Layer 3 of a small transformer language model trained on English Wikipedia (12 layers, counted from 0, width 96).
A neuron's activation on a vector x is SiLU(gate . x) times (in . x), where the dot is the dot product.

Input weights of the MLP neurons that the questions are about. A number n stands for n times 0.021.
n17 gate: 12 -5 -45 -27 -47 5 -26 -15 28 -6 21 -17 22 17 7 -20 -17 -25 -31 33 1 -21 42 -12 3 -76 -65 22 -17 -12 -5 29 33 1 20 27 -55 -18 3 12 12 46 20 -12 16 14 7 7 39 16 17 -42 -12 -25 14 -3 15 8 12 31 21 32 -6 -47 -45 3 -45 -16 -65 -42 -20 24 -4 -22 11 42 -35 2 10 16 6 -56 -31 -53 38 -22 -25 31 23 6 16 15 -13 22 -37 -33
n52 gate: -17 -11 -25 -18 30 4 28 55 28 -11 -18 -5 32 15 1 -25 43 4 -26 29 15 13 -2 -19 9 -23 27 13 4 -7 -4 -31 60 -1 -3 25 36 38 -13 5 -17 6 -61 25 36 69 6 0 20 -55 17 7 27 -18 24 4 53 15 0 41 -15 -9 -45 26 22 61 19 12 3 -2 50 16 30 71 -2 18 34 -2 -25 -5 31 5 20 -10 1 10 -22 -22 -34 7 -27 -78 -21 -11 29 26
n89 gate: -8 29 31 -35 -2 28 8 28 11 -23 5 9 -22 -24 -7 4 -2 4 -5 24 4 31 -1 -5 4 37 -87 -14 -2 -37 1 -5 -11 25 2 -23 -24 4 36 12 64 25 32 21 -23 -25 5 5 0 -85 -28 7 18 14 2 4 10 -24 19 9 26 -21 3 -8 20 -78 2 -16 -11 -20 13 -46 1 1 12 16 -5 24 -4 -13 4 44 -52 1 6 -21 -2 13 2 -33 -17 -4 28 -34 -18 -41
n99 gate: 44 10 -44 38 9 -19 -14 26 -38 0 -23 10 -13 7 24 -27 -16 -6 -29 -11 -12 55 19 -40 8 -15 35 -14 -53 -4 5 14 -2 -37 -19 -18 56 44 -41 -17 26 -13 -16 -10 11 -12 53 35 -29 3 32 35 -25 -17 8 7 39 7 -22 3 -35 15 3 42 27 -4 28 -32 -45 -15 -49 13 30 -4 -20 33 18 44 -4 -7 33 -44 -80 19 11 23 42 12 12 35 19 -30 3 -31 52 46
n133 gate: 2 -14 -41 29 4 -8 8 -18 -19 9 -5 20 -15 -36 24 -61 33 1 8 25 -3 -5 1 -2 15 25 -18 10 -41 -13 -8 17 19 -42 -11 -15 46 -47 -3 -10 -8 16 -5 -13 28 -22 -26 -16 -25 -7 19 -21 -1 21 0 1 -42 8 24 3 5 -29 23 8 -14 28 -15 13 17 -1 -27 -4 -8 -33 7 14 -30 -8 -20 -16 -9 15 -45 -48 -16 -23 33 -47 41 1 -4 14 32 30 56 26
n171 gate: -28 3 -4 42 23 23 32 10 -46 7 25 -49 -9 -33 34 22 61 -5 -21 7 -7 -32 20 -2 9 51 -13 6 -13 -42 -23 36 -10 -13 -2 -33 -17 22 37 19 12 29 -17 13 35 -2 14 -67 -22 5 18 -28 -27 20 -7 -15 6 -30 4 -19 -12 -32 13 19 -9 -17 4 -10 -75 -28 5 -18 0 1 -34 30 39 27 -20 28 11 13 0 -1 58 -25 52 4 -11 -23 -40 15 -15 -17 -35 40
n271 gate: -55 15 -11 29 19 19 9 14 1 -6 -10 29 18 63 52 -39 -20 -5 7 -50 -47 -20 2 -26 -18 -54 -12 21 -10 -34 3 -13 -14 -30 -46 3 -11 8 16 23 7 -17 3 -23 -49 22 94 -20 49 -19 -38 50 -36 42 -12 -27 -40 35 -24 36 15 -3 22 -17 -36 -35 27 -19 -14 -9 31 29 18 2 -19 -12 -38 -28 -44 -2 6 -29 -3 47 22 9 20 -3 -41 -11 4 -5 -4 10 -10 16
n277 gate: 78 48 -23 -7 17 25 20 -22 0 -53 13 -49 25 -11 -46 -3 -53 37 -22 39 -62 -8 -61 -31 -2 37 -8 -19 -58 -50 81 18 33 52 12 -2 0 -5 -3 -13 -30 42 -21 4 -13 -4 -34 -23 11 -3 3 7 29 4 -69 -27 -45 -16 -2 -2 69 -17 -9 31 -5 4 0 -14 -18 -9 -21 -24 -5 11 34 33 10 30 -20 -1 -4 27 -6 -22 13 -11 -16 -14 25 26 -15 23 27 -38 5 -26
n346 gate: 18 -21 22 -34 9 -29 -70 -22 -37 23 33 7 78 27 16 -11 -4 36 -56 21 13 22 -28 -47 -36 22 10 12 -41 -2 -39 20 50 -19 -9 17 -21 -22 -12 -50 -18 43 -42 -17 -9 25 -19 19 28 -15 66 21 33 51 -2 7 -3 -13 -22 -27 -32 -13 2 -31 34 -32 5 -54 18 51 -17 -38 -17 28 39 22 -17 -19 -20 -20 -26 27 -13 9 34 10 -55 12 -7 12 50 -37 3 20 -4 27
n359 gate: -23 -21 17 1 43 -27 20 51 -14 14 -8 -35 8 42 -1 13 25 -5 -13 56 14 1 -15 -8 -13 -24 -1 -10 0 -56 -1 -10 5 -31 -38 -2 8 8 13 33 -10 -8 -7 35 2 -35 -12 -2 -1 -9 35 23 -7 28 -35 12 -3 -4 1 34 29 27 29 -15 14 -10 18 -5 -1 -36 14 32 29 5 1 -34 -2 23 -52 -39 -36 -16 33 -14 29 20 11 46 -51 -37 18 -25 -16 -14 64 -5
n362 gate: 60 -42 40 23 -12 -22 4 25 22 21 -12 -7 19 -49 -25 32 -45 -11 -32 28 18 -34 -14 8 -14 28 17 37 -19 10 -37 8 -1 -50 68 -14 3 -6 -14 18 35 -11 21 -8 2 29 14 -28 31 2 -9 71 -17 40 49 -78 -20 -25 17 -34 20 -20 -18 28 -23 -25 -35 -9 -25 -2 22 -9 -51 5 -10 24 -6 -41 34 -8 2 7 43 -29 12 -41 -39 -41 24 -18 -21 -37 -20 -7 -17 21
n372 gate: -13 -22 19 -16 13 -8 1 28 -22 -17 21 7 19 17 -11 26 14 -31 -2 -33 -1 31 14 32 -14 -38 -48 17 35 -21 8 9 -19 36 15 -27 30 30 9 46 16 10 9 -5 29 5 52 -6 42 -42 -28 28 20 6 -20 6 57 -9 32 20 33 35 30 -15 35 -28 39 -37 -51 -4 9 -32 1 -17 48 45 5 -6 -1 -46 -45 -36 -44 -12 -12 -21 -18 30 22 -27 -30 -18 19 18 0 15
n386 gate: 16 -21 -43 -23 -17 21 -7 38 -73 12 65 42 14 -9 14 47 -31 -24 16 -13 55 8 -51 38 19 29 -5 -55 -36 35 15 -19 -13 -52 -25 -35 -50 16 22 -11 -1 12 -3 22 -30 -15 -13 29 -8 -24 2 30 28 -35 2 0 20 10 14 4 -56 -2 25 -29 -33 6 14 0 61 -56 17 4 -19 47 -21 -36 -13 10 -14 25 19 -38 -10 -21 20 -22 48 22 62 -75 -23 -17 25 40 -35 -62
n405 gate: -4 -25 1 31 1 -2 -47 -23 16 -64 11 7 -3 -13 0 -19 13 -14 -46 -3 -30 10 -7 -3 -17 3 -42 39 -12 -29 -9 60 3 -21 -5 4 34 -31 -14 -2 25 92 -17 -50 36 -71 14 21 -33 3 -36 2 -22 44 2 18 -22 38 22 -1 6 15 36 41 6 -50 11 -14 -27 56 -15 6 5 30 31 26 16 -4 69 7 31 9 5 -5 -12 -50 -19 -15 -17 -7 -20 49 17 24 31 -44
n459 gate: -14 10 -16 -30 -56 -9 -45 43 -25 9 7 34 28 51 57 -38 -1 -5 48 53 -26 -9 4 -18 19 -20 33 22 -49 -5 -19 29 11 25 5 52 -29 44 8 28 -44 -39 -33 -32 0 3 27 -2 -26 -10 37 48 -31 12 -18 39 4 -20 4 51 4 -8 9 -24 -11 -3 2 1 31 46 7 -2 2 71 -84 -8 -3 22 33 11 -9 -10 21 3 18 -17 -19 7 17 -12 -9 -25 27 -2 -4 -26
n464 gate: -16 39 -36 15 -53 -19 46 55 -2 -27 -14 42 -20 3 13 -9 10 -21 9 14 -30 46 70 30 -5 -13 -38 0 37 -35 44 2 -18 -53 39 37 2 -18 1 -6 29 -47 9 -38 -27 19 -3 31 53 28 44 9 -31 -27 13 -9 13 -9 -10 31 -35 48 -19 19 -8 -47 -17 13 8 3 -4 19 -28 -21 16 0 10 -17 10 -44 -4 53 -23 -27 32 -18 26 -2 -8 14 -28 -41 41 -18 -20 71
n499 gate: -9 -27 12 8 -7 36 -10 21 48 -35 23 -20 -24 15 -27 25 -9 -16 -4 14 2 35 -12 -35 11 -41 -9 4 -1 5 18 -2 9 -23 24 51 -35 -38 28 25 37 -42 7 -40 -37 25 25 3 3 1 -31 -3 22 -15 -17 2 -1 18 39 -33 8 -36 -6 20 19 -9 -30 15 7 0 22 86 34 -31 55 -6 -57 16 49 -8 16 30 -5 7 40 -2 -25 -4 -16 -27 -31 -14 -8 -16 20 -17
n550 gate: -13 7 4 -12 -4 6 6 14 -23 38 27 17 6 12 23 -5 10 -1 31 17 -24 -9 6 7 6 -23 -2 -26 -26 -34 2 -11 17 84 2 18 0 -12 -46 20 -17 30 -1 -38 32 3 43 7 -17 13 -6 12 -3 -6 21 -16 2 -2 -5 49 -4 21 -79 -15 -30 21 -2 12 -14 -6 10 3 34 -1 -31 -24 -36 -21 -5 -29 41 21 23 -14 18 23 -3 -32 30 -11 -9 -47 60 -20 -17 29
n574 gate: -7 -9 -11 43 -4 34 -24 18 -1 -5 75 -7 8 -18 -16 -77 4 13 0 19 -29 -17 -9 -44 33 -43 -36 -6 -24 0 -2 13 -10 39 -15 -27 -14 11 6 34 -8 1 -29 -25 8 -2 -19 -21 -11 23 12 11 22 48 23 45 -12 2 22 1 13 49 -23 -4 -44 -17 -41 -32 56 -6 -18 -29 11 18 -40 42 5 -32 22 -7 -29 7 9 5 15 -39 -5 16 -1 -4 28 27 26 -16 3 -23
n17 in: -26 38 20 -53 -28 -3 -33 -16 -36 24 65 4 -49 -8 9 45 -21 21 7 -24 13 -29 -52 54 9 26 7 4 47 8 -73 -29 1 -58 -5 34 -23 21 -35 -10 18 11 -25 25 -1 3 -15 29 -28 31 44 3 41 -9 7 16 -14 -20 -32 15 -56 -21 21 13 8 -3 22 18 4 -42 -51 -48 -76 -18 10 -8 -7 -44 -10 18 -37 67 -24 -37 50 -42 -4 -12 35 -25 -29 30 46 94 -38 13
n52 in: 63 18 -50 -26 5 -23 -28 -37 -23 -17 4 -15 -19 13 21 23 -16 20 -30 5 19 73 0 -49 32 -35 8 28 10 31 8 -8 52 11 -22 38 42 7 37 -21 22 18 36 -2 -25 -22 9 44 27 33 -14 -12 -41 0 -40 31 -17 30 -27 -15 35 -4 -49 18 24 3 -14 -28 25 -29 37 35 -1 -2 -15 11 -7 -27 -41 6 15 23 4 95 34 12 -1 -35 -28 34 -9 -23 -30 -30 3 32
n89 in: 6 23 18 33 10 25 24 -6 -20 -13 24 55 0 2 -35 37 -43 16 -11 -25 15 -20 -18 15 2 14 -32 12 -41 21 -35 8 20 23 -26 -3 13 31 12 -32 22 26 -11 -2 9 -13 2 -50 26 -66 3 18 -23 32 6 -10 1 22 -27 -30 11 -9 -6 30 -12 24 66 -45 43 -12 17 -17 -17 22 -1 -38 -3 12 -30 5 44 15 2 3 21 -5 43 -38 2 62 -27 -7 29 -9 -21 34
n99 in: 20 -17 -12 7 -19 5 -25 4 56 29 10 13 -37 13 47 -26 52 48 54 -20 -24 -48 -2 40 31 4 -11 11 13 2 -80 20 6 6 6 -24 1 -18 86 -14 24 -55 62 -4 -23 3 -2 -8 60 -10 -36 33 8 42 -16 -7 5 11 -3 -4 -5 43 -17 -20 -26 9 -33 20 41 19 54 29 25 17 -21 -49 15 15 27 25 -53 32 20 -3 -15 14 -33 12 9 21 7 24 -25 28 -49 -34
n133 in: -8 -11 -24 -9 -45 13 7 0 2 27 -17 10 -15 -19 18 -53 12 17 -10 -43 8 -36 27 -16 21 25 7 6 -23 -5 -3 -15 -24 -38 -4 -37 22 -17 -13 -19 -59 27 -54 -61 -23 -23 5 -10 -13 -6 -49 -3 -57 -29 -49 -48 -50 -25 23 -1 17 -57 -16 -8 8 12 -28 23 21 14 -3 -5 -23 -2 -12 -53 -32 13 9 -2 -20 31 -63 -23 -14 -30 35 -34 -24 10 -57 6 24 -18 73 19
n171 in: 4 -24 -4 23 -27 -8 -24 -23 29 -16 34 33 -4 4 -4 -7 -42 32 -7 30 -23 -2 -58 36 1 31 -10 14 7 -21 -7 -2 26 -17 -52 24 -18 7 -42 12 2 -13 20 -4 19 -26 -16 -50 34 2 -12 -19 6 -15 27 10 -5 -7 4 7 -27 8 2 -44 -8 -34 -28 28 -22 58 10 -1 31 -29 12 1 -32 -2 -13 44 11 49 16 -7 -48 50 -12 1 -15 13 19 12 -17 -1 71 31
n271 in: -6 -29 -77 28 -4 -29 41 -13 -9 -31 -21 33 16 15 -19 21 -34 35 7 -34 -19 -55 35 46 6 -79 -1 15 -46 12 44 -20 -46 -58 37 -64 -11 25 11 23 18 26 15 -40 -17 -68 22 -25 -30 42 -3 26 19 -1 -8 2 -30 20 -11 15 67 -28 -16 -23 -40 19 4 41 -38 15 31 33 -6 -44 18 -47 -7 -64 12 25 7 -22 -14 18 4 -16 -1 3 -6 -16 -35 -51 52 -14 15 15
n277 in: 47 13 44 31 27 5 -23 -20 26 29 42 -19 17 69 -24 -35 -2 6 -11 -32 -20 -11 -15 7 17 22 -10 -21 -51 36 14 2 -7 13 -29 8 13 46 -20 25 14 9 -39 -11 9 -28 -7 0 5 29 -21 38 9 14 -10 -40 -35 62 18 16 -5 -29 25 32 -9 -7 23 6 -35 21 -28 44 -19 -19 16 53 34 10 -54 50 -22 36 30 -55 -15 40 47 -49 -34 52 -13 25 4 22 2 -10
n346 in: 6 4 10 -14 51 24 26 12 -90 -21 11 2 50 -2 55 -8 46 -15 39 -18 -40 20 -16 -18 -14 1 63 7 1 -27 -10 11 34 -43 -8 44 -34 14 -36 -37 -15 58 -28 -21 21 13 -4 -4 -7 -43 88 -32 43 18 1 -13 -12 -1 20 -28 -53 22 -31 -44 13 7 -24 -70 8 -17 -26 -20 -23 25 -16 -39 -18 27 16 11 -37 22 -5 -23 12 -11 -47 -15 22 -52 13 15 -39 3 -23 2
n359 in: 28 -34 -15 21 -44 42 -24 39 -5 54 -8 -57 -2 22 31 9 10 65 -42 5 22 39 -35 66 -16 22 -6 -32 22 -13 -3 -16 -13 35 -25 -17 5 -38 -21 5 55 -35 -33 61 16 6 6 9 27 -49 19 62 28 -7 -19 12 -23 -38 8 69 -38 31 -7 -10 -50 -29 -13 -6 -36 -44 -57 -12 74 4 -25 -21 35 59 -11 22 -42 -84 -14 34 63 3 45 10 18 5 -26 0 -29 -31 -9 -1
n362 in: 23 23 11 1 -62 -51 20 -19 -56 -18 -11 35 -35 -22 -2 46 -3 19 20 -4 2 42 -25 2 28 21 48 32 -4 29 15 -40 7 28 -69 22 -35 -35 4 -12 -10 -39 1 42 0 -44 -13 -15 9 -42 -20 -4 38 -2 35 15 51 14 -3 0 -1 17 20 -16 19 -28 -38 -24 57 -15 83 4 18 -33 -23 -17 32 7 -26 23 21 -18 -37 -30 25 53 25 19 47 51 17 8 67 15 -9 25
n372 in: -18 13 5 -31 -22 -42 23 42 2 -16 14 -20 -8 21 -24 5 22 -29 -20 33 -21 34 -5 63 -22 -12 -5 8 35 -19 45 17 -11 -28 -14 -21 -19 -8 7 7 -14 13 -51 -2 60 14 -16 -21 52 3 -10 -10 18 5 -56 12 24 -25 15 21 2 38 -12 7 30 -20 28 1 -16 -2 -31 -24 -17 -7 -6 -24 11 -36 13 4 -36 -29 -56 -8 -25 -45 -29 8 22 -4 2 -11 -15 -40 -38 56
n386 in: 8 -31 -45 -14 -1 31 -14 -43 -82 -27 -10 18 44 -11 -4 -53 21 16 17 -17 68 5 29 11 11 -5 29 -29 -40 -6 75 -25 -8 -32 -50 9 -24 54 25 5 -4 47 -24 7 -3 -5 17 12 -14 -37 7 25 -15 7 -11 25 36 56 -19 17 16 -8 30 2 2 13 -26 31 23 3 51 -11 -8 18 4 -18 1 43 29 4 -8 -65 32 15 30 25 20 -12 -8 -37 -17 -42 7 -29 -48 -10
n405 in: 32 5 -14 38 49 -25 28 17 -9 -2 -8 1 -4 41 -19 -41 -7 10 56 37 -13 -34 -3 -29 1 -32 22 -23 11 -26 -11 -57 -18 5 -12 52 34 15 23 -8 -17 37 -4 24 29 -21 4 -11 40 25 -23 16 26 -51 14 -40 25 -12 27 -1 -9 50 -12 -42 -13 50 -27 24 21 -15 -11 -1 4 24 -18 10 -13 -27 -25 4 -15 -44 -25 -7 -13 13 2 -14 17 -1 -4 -18 20 23 11 5
n459 in: 6 24 -2 2 30 -37 -46 2 4 59 38 24 -3 23 75 -31 25 -14 37 21 -14 4 -12 -8 -12 0 32 43 -25 -10 -26 3 9 22 49 37 -24 -15 -6 31 37 -44 2 -42 19 20 45 7 -24 15 60 35 -52 -21 -54 -52 -2 -5 -5 23 21 20 -2 -2 -49 -12 24 33 9 42 -20 -6 22 36 -44 -48 39 30 -35 10 25 8 -5 10 23 -46 -7 -28 -28 22 -54 -13 24 -32 -14 -13
n464 in: 43 41 -4 -3 -15 -48 44 31 23 -91 -8 -23 14 -4 30 7 46 38 -6 4 -12 46 29 -8 33 4 -8 -64 25 -3 21 82 63 9 -39 20 49 24 8 18 -1 -22 -17 -2 57 23 19 8 -57 -26 54 26 -17 -26 -3 17 31 53 9 -32 12 35 -1 10 63 -40 -12 -5 42 -14 3 0 -17 -39 14 38 -17 33 -55 30 1 -55 -10 -33 26 8 13 -8 -59 1 -11 0 -9 -55 -59 14
n499 in: 47 3 -22 -4 39 -12 21 33 -13 11 30 1 3 3 -8 14 -4 29 -11 60 27 24 11 8 30 -40 -11 5 19 39 -13 -5 4 26 24 28 -16 33 4 -8 18 -27 2 -16 29 -36 -11 39 -63 -31 0 8 28 -12 18 -11 18 -47 -32 -36 12 -16 -18 43 24 64 -11 -15 -46 -5 41 15 -14 -46 -77 34 18 1 -77 -32 -19 -41 2 29 -31 8 -5 25 34 13 4 66 -87 -9 -11 -45
n550 in: -1 -27 46 4 38 -16 32 33 11 48 38 34 -12 65 -30 -38 40 26 12 49 -40 -40 15 44 31 -12 21 -68 -20 13 24 -2 26 52 -21 -43 36 24 5 -31 21 16 20 -17 20 40 58 -18 30 -49 -7 49 22 -25 6 4 -11 -2 -31 -2 -13 -17 -19 -40 -7 11 -43 -40 21 -13 11 24 34 43 -30 -8 -13 -58 19 4 -7 27 -33 -41 0 -35 -3 5 -69 25 20 -61 72 -5 -1 52
n574 in: -19 -17 17 -4 -3 -15 -1 -3 5 2 17 4 53 2 -30 -66 30 58 3 8 -50 26 67 9 -18 -40 22 -16 -2 -12 -18 0 -65 -19 16 -25 58 26 49 12 15 13 6 -17 -52 -15 59 -5 -1 -11 -15 46 56 23 -21 -29 42 44 3 -30 -45 44 -90 4 -40 30 17 10 -5 -15 -11 4 36 -2 2 10 7 31 25 12 -32 34 -56 40 -27 3 -7 5 -38 -31 -4 -21 42 -8 15 2

Each question shows a token from some text and the vector x that enters the MLP there. A number n stands for n times 0.021.

"on ": -2 6 22 19 2 11 6 11 -27 9 -14 -4 -4 20 11 5 -3 10 12 -18 15 -4 1 -13 -37 16 1 -4 3 25 -17 -9 -21 -2 -24 29 16 30 14 -15 -12 -9 -6 12 -16 -6 -19 -11 -17 -43 1 -4 3 -65 -7 15 -25 -8 -18 -15 10 32 19 12 17 -13 3 -10 11 -21 -2 -8 30 -1 6 -12 19 -9 11 -33 8 12 10 20 -16 17 -14 4 40 -8 -5 -6 0 11 -12 -7
Which of these neurons fires most? n386

"other ": -9 22 0 -5 23 6 -1 -9 4 -13 13 30 -25 18 10 -3 -8 12 4 -14 -25 25 -2 -6 -8 -10 -7 3 0 26 -29 -4 14 18 -22 19 -2 -5 9 20 9 13 -22 21 -15 3 11 -7 14 -35 -8 5 -14 -39 -6 8 -21 -36 -24 -29 7 19 -7 16 15 3 -40 7 4 -9 -4 7 16 -16 -49 18 6 29 4 -10 51 18 25 32 -22 -4 5 24 16 -7 6 -9 8 24 -9 2
Which of these neurons fires most? n89

"he ": 0 7 -16 40 -20 -5 5 -19 -4 10 -3 -19 -6 11 21 -11 -6 4 14 4 -10 -9 -17 -22 12 -3 -7 -7 -14 18 -33 4 0 8 -23 6 -15 11 47 14 -17 25 -18 -6 -38 -9 25 -29 6 -31 10 19 -16 1 18 -2 -8 7 -19 -31 3 41 -22 -23 22 3 -20 -11 -23 -6 -26 -9 29 -24 7 -12 1 -20 7 -12 23 -13 5 15 -30 -28 -7 21 7 -12 -6 -5 31 15 -36 14
Which three neurons fire most, strongest first? n574, n271, n550

"bor": 6 -2 -23 24 -9 -11 -8 -8 -22 14 -7 -60 -4 37 -27 15 1 -9 3 -22 -54 -4 -5 2 -3 8 12 5 15 44 10 -5 -2 12 -27 26 -4 -20 -24 8 33 33 6 -11 -20 -3 -3 6 -34 13 10 -7 -3 -36 19 0 -14 13 -4 -10 8 7 -3 -40 31 22 -13 29 -7 0 -22 7 1 -30 7 -8 21 -14 38 11 -1 15 16 3 -65 16 -28 26 5 -17 5 2 4 2 31 -16
Which of these neurons fires most? n405

"with ": -9 10 37 22 1 -4 -25 0 -3 -13 -11 10 1 4 10 18 -19 25 -35 -17 27 -18 4 -9 -29 0 4 3 0 15 -16 9 -4 -1 -22 32 -7 36 -2 2 -13 -10 -11 7 -23 0 -19 -7 -2 -45 -4 12 5 -51 3 5 -10 -15 -12 -16 3 37 4 -2 6 -3 -20 -9 -5 -24 8 -9 0 -28 10 21 8 -10 -15 -18 31 7 24 2 -25 12 0 15 -7 2 1 -37 6 1 1 19
The most active neuron and its activation: n362, at about 2.9

"great ": -19 29 -24 -5 -3 20 2 -3 0 -14 -4 25 -10 10 -13 -10 -4 13 2 -16 -22 -29 -6 -3 -29 11 -6 -5 -13 26 -20 -31 5 11 -22 -26 -29 12 16 27 -7 5 -39 4 -5 -9 -1 0 -1 -27 -7 22 5 -51 -10 20 -24 -5 -19 -21 37 10 0 1 7 -13 -15 15 -23 -2 1 -12 5 -31 -24 23 9 -6 7 22 2 12 37 23 -50 5 6 23 14 4 -1 4 -2 10 29 17
Which of these neurons fires most? n271

"The ": 11 35 -3 13 7 17 3 -17 4 -5 12 -13 -4 35 6 -16 -2 10 17 -3 11 13 1 3 -24 -6 -21 -4 8 -7 6 -18 -3 8 -17 21 5 13 15 17 -27 -2 -8 -16 2 -31 14 -1 -26 -43 -2 18 9 -52 -1 8 -44 -29 3 -15 13 32 -7 -6 13 -19 -2 30 -6 -24 -23 -13 -4 -13 -24 5 -8 -1 -7 -10 4 14 2 -15 -16 -4 -2 17 26 3 0 -7 -16 15 1 -11
The two highest activations, in order: n277, n359

"um": -1 6 -23 10 14 -33 -10 -24 10 2 -11 -47 -14 -3 12 13 -7 -1 9 -11 18 16 3 4 -33 8 21 -24 30 36 -23 6 -4 -9 -20 14 -20 -37 -21 7 7 6 11 14 -12 10 -7 -31 3 18 -8 -7 13 -63 20 14 13 0 -14 5 -14 10 -6 8 46 -3 0 34 40 14 28 -8 9 -14 11 25 22 1 22 5 4 -13 13 9 -45 -1 -6 17 -16 -3 3 33 6 -42 -14 33
Which of these neurons fires most? n346

"very ": -15 19 -20 22 6 11 14 2 1 2 -4 3 -7 14 -22 3 -7 17 13 -18 -55 12 12 8 13 4 -1 23 -1 20 -30 -21 15 0 -22 6 7 -13 -11 2 1 27 -18 15 -5 1 7 12 -3 -19 -18 18 -15 -37 12 3 -23 -17 16 -26 43 31 13 0 -9 -6 0 -4 -17 16 -12 -38 -2 -37 -14 20 -19 -11 23 -6 14 11 36 8 -50 13 -14 41 3 10 -4 -5 37 16 -11 15
The most active neuron and its activation: n405, at about 4.7

", ": -4 5 -11 8 19 -5 -3 -15 18 -6 -30 -24 6 5 16 0 3 13 22 1 21 21 14 7 -32 0 -22 -11 12 21 -34 11 -23 -13 -17 32 0 29 11 2 -5 19 4 0 -19 14 6 -5 1 -55 -12 20 5 -32 10 -2 2 2 -13 -12 10 43 -1 7 7 -16 -8 20 -3 -7 -15 17 18 -16 9 -8 23 13 0 -10 -16 -7 28 0 -12 -16 13 -2 11 2 9 -14 3 6 7 7
The two highest activations, in order: n359, n464

"ject ": -17 12 -28 21 -15 7 -5 -32 5 15 -8 2 -11 -13 -7 1 -3 5 27 -2 15 3 -8 6 -19 3 13 -2 -12 23 -56 -12 14 13 1 -12 12 0 22 5 -2 -8 -23 -7 -4 -16 -11 16 -1 -37 -10 -20 13 -27 13 27 -32 -2 -42 -28 28 15 5 -28 28 -31 -7 -6 2 -7 -3 -19 16 -11 0 12 5 3 -3 -11 9 18 45 18 -45 14 9 10 14 -34 -9 -6 -18 4 2 -1
Which of these neurons fires most? n372

"om": 0 -3 -21 3 46 -16 -6 -7 14 10 -12 -74 0 -8 25 2 -16 0 14 -4 13 6 20 -5 -19 0 35 4 20 36 -33 4 2 1 -36 23 -25 -18 -14 1 4 -1 20 -11 -35 -15 -6 -31 27 15 8 0 -13 -47 3 21 -26 -7 8 -16 -7 -2 -2 -8 -3 0 -20 28 9 11 23 -8 -5 2 -6 29 59 -28 5 9 -14 -4 1 -21 -13 25 5 26 -7 -11 3 -7 5 -26 -28 27
Which of these neurons fires most? n171

"his ": 21 31 1 3 -2 -16 -14 -10 -3 19 -2 18 -18 -3 19 -9 -15 3 -20 -23 -23 0 0 5 -18 -4 -20 7 -5 3 -36 -9 -15 -1 -11 14 13 9 52 5 -10 -1 -8 2 11 -9 25 -21 0 -37 4 9 16 -33 -5 2 -17 5 -5 -43 -3 36 -16 -4 12 -6 1 37 -39 -15 -30 -4 4 -4 -7 1 15 -2 12 -16 12 15 -9 9 -29 -2 22 23 32 0 0 -7 7 32 -7 3
The most active neuron and its activation: n99, at about 8

". ": -7 32 0 -1 -5 -2 5 -16 11 -6 -29 -33 -14 6 -7 -24 10 -13 8 -6 8 19 5 15 40 29 -7 -13 7 15 -13 -5 13 -15 -9 9 12 -10 4 23 -11 -11 2 -21 -7 -6 -13 -1 -4 -54 15 -12 2 -32 -2 -10 -4 -10 -4 -1 20 20 -3 32 9 -17 -19 -15 12 -8 -6 3 8 -27 0 -8 18 -20 18 -1 15 14 -4 24 -27 -18 -7 29 -6 -20 -12 5 8 16 -6 1
Which of these neurons fires most? n464

"the ": 7 39 -24 15 10 -2 -12 -29 -1 -1 8 -15 -11 14 18 -15 3 6 -1 -12 -3 24 -14 4 6 7 -10 6 -7 6 6 -26 -3 8 -15 12 15 24 8 6 -20 0 -12 -19 -2 -24 9 -24 -13 -43 -12 21 -7 -59 7 -7 -36 -3 -4 -10 13 34 -7 -7 -20 -18 -21 7 -9 3 -15 -4 -7 6 -9 15 11 2 0 -33 22 5 -3 2 -19 -4 -3 25 -8 1 7 -13 0 17 -12 0
The most active neuron and its activation: n277, at about 3.6

"pr": 9 0 -2 26 13 12 1 22 -2 22 -13 -28 -3 25 -2 2 -10 -24 27 12 -29 20 -4 17 0 13 -2 1 22 40 -26 -8 5 -11 -41 18 -21 6 -33 21 32 35 -20 -8 -7 -2 -5 28 1 4 -8 -14 -2 -17 14 -26 -17 -6 36 -52 12 1 27 1 38 -2 -17 48 -22 -27 0 -18 -21 -12 8 14 19 21 -5 -6 -3 9 5 21 -57 54 -4 27 -15 -2 -3 -29 -6 8 -11 2
The most active neuron and its activation: n499, at about 2.2

"went ": -9 2 -18 18 19 16 -4 -12 -8 0 -11 6 -15 -8 -5 36 -22 2 38 2 -23 -6 -5 0 -29 -3 13 -9 -2 39 -31 8 2 -22 -23 -21 12 20 -16 15 -27 -12 -3 -11 -14 37 -2 -38 -23 -32 10 16 -15 -17 6 -15 -13 0 6 -52 30 20 -14 30 0 -9 8 -18 -8 -2 -14 -10 7 -33 24 18 -14 -25 -18 25 24 1 20 -10 -39 0 -10 21 2 -1 -8 -14 -1 25 -30 13
Which of these neurons fires most? n271

"190": -13 13 -6 29 6 -29 -5 -3 3 -16 -6 -29 -37 49 0 -4 -2 17 34 -15 19 23 -19 15 -4 20 -19 4 -10 22 -2 3 -9 -3 -30 21 16 -3 -12 28 -15 3 2 20 -34 21 1 -2 -15 -3 9 21 11 -20 19 -33 0 34 -6 -39 -8 -9 -31 -29 16 22 7 14 10 5 -10 -32 -5 -42 14 16 -3 -4 44 -17 -15 8 19 25 -37 2 1 -16 7 -1 23 -20 -4 28 -18 -15
Which of these neurons fires most? n459

"l": -5 5 -31 7 7 -9 25 -1 16 13 -30 -77 -9 24 1 4 -5 -11 29 -16 -7 -4 10 12 1 -36 20 11 25 39 -8 2 4 3 -45 -3 -13 -5 1 -7 -7 29 -25 -3 -36 -8 8 -8 11 19 25 4 -29 -23 35 27 -10 -34 11 -23 -2 -2 11 -22 12 -7 -25 42 -5 -10 -4 0 -23 -13 7 33 33 -21 10 28 -9 14 -1 -1 -8 38 -35 11 5 -17 -12 -3 -23 -8 4 -3
The two highest activations, in order: n17, n459

"er": -2 19 -22 21 17 -19 2 -3 -4 15 -11 -86 -17 8 10 5 2 -13 28 -8 29 13 19 -1 -16 11 29 6 -4 62 -3 -6 18 -3 -21 -2 6 -14 27 -2 40 1 -17 -8 -31 -26 -5 -16 -8 15 32 -3 3 -48 30 32 -22 -13 -23 -9 -8 2 -4 -2 43 -1 -17 20 13 -7 -11 27 5 -12 12 -3 16 -15 8 10 -13 14 11 -1 -40 30 0 23 11 -16 17 2 -5 18 15 8
The most active neuron and its activation: n499, at about 1.7

"form ": -15 25 0 43 12 -4 -26 -27 0 -6 -10 0 -28 -16 0 6 -11 37 3 -9 -5 2 -14 22 -31 8 11 3 -2 23 -42 10 5 16 0 -31 7 12 21 0 -28 -20 -18 -17 -20 9 -22 -10 15 -27 -9 -12 -9 -25 -2 20 -2 -16 -32 -29 13 16 10 -13 -8 -26 -11 11 -1 -7 -11 -18 14 -25 6 24 -1 -4 -16 -10 -3 -12 43 -5 -5 15 -8 28 1 -34 -11 -11 -6 -24 -34 12
Which of these neurons fires most? n171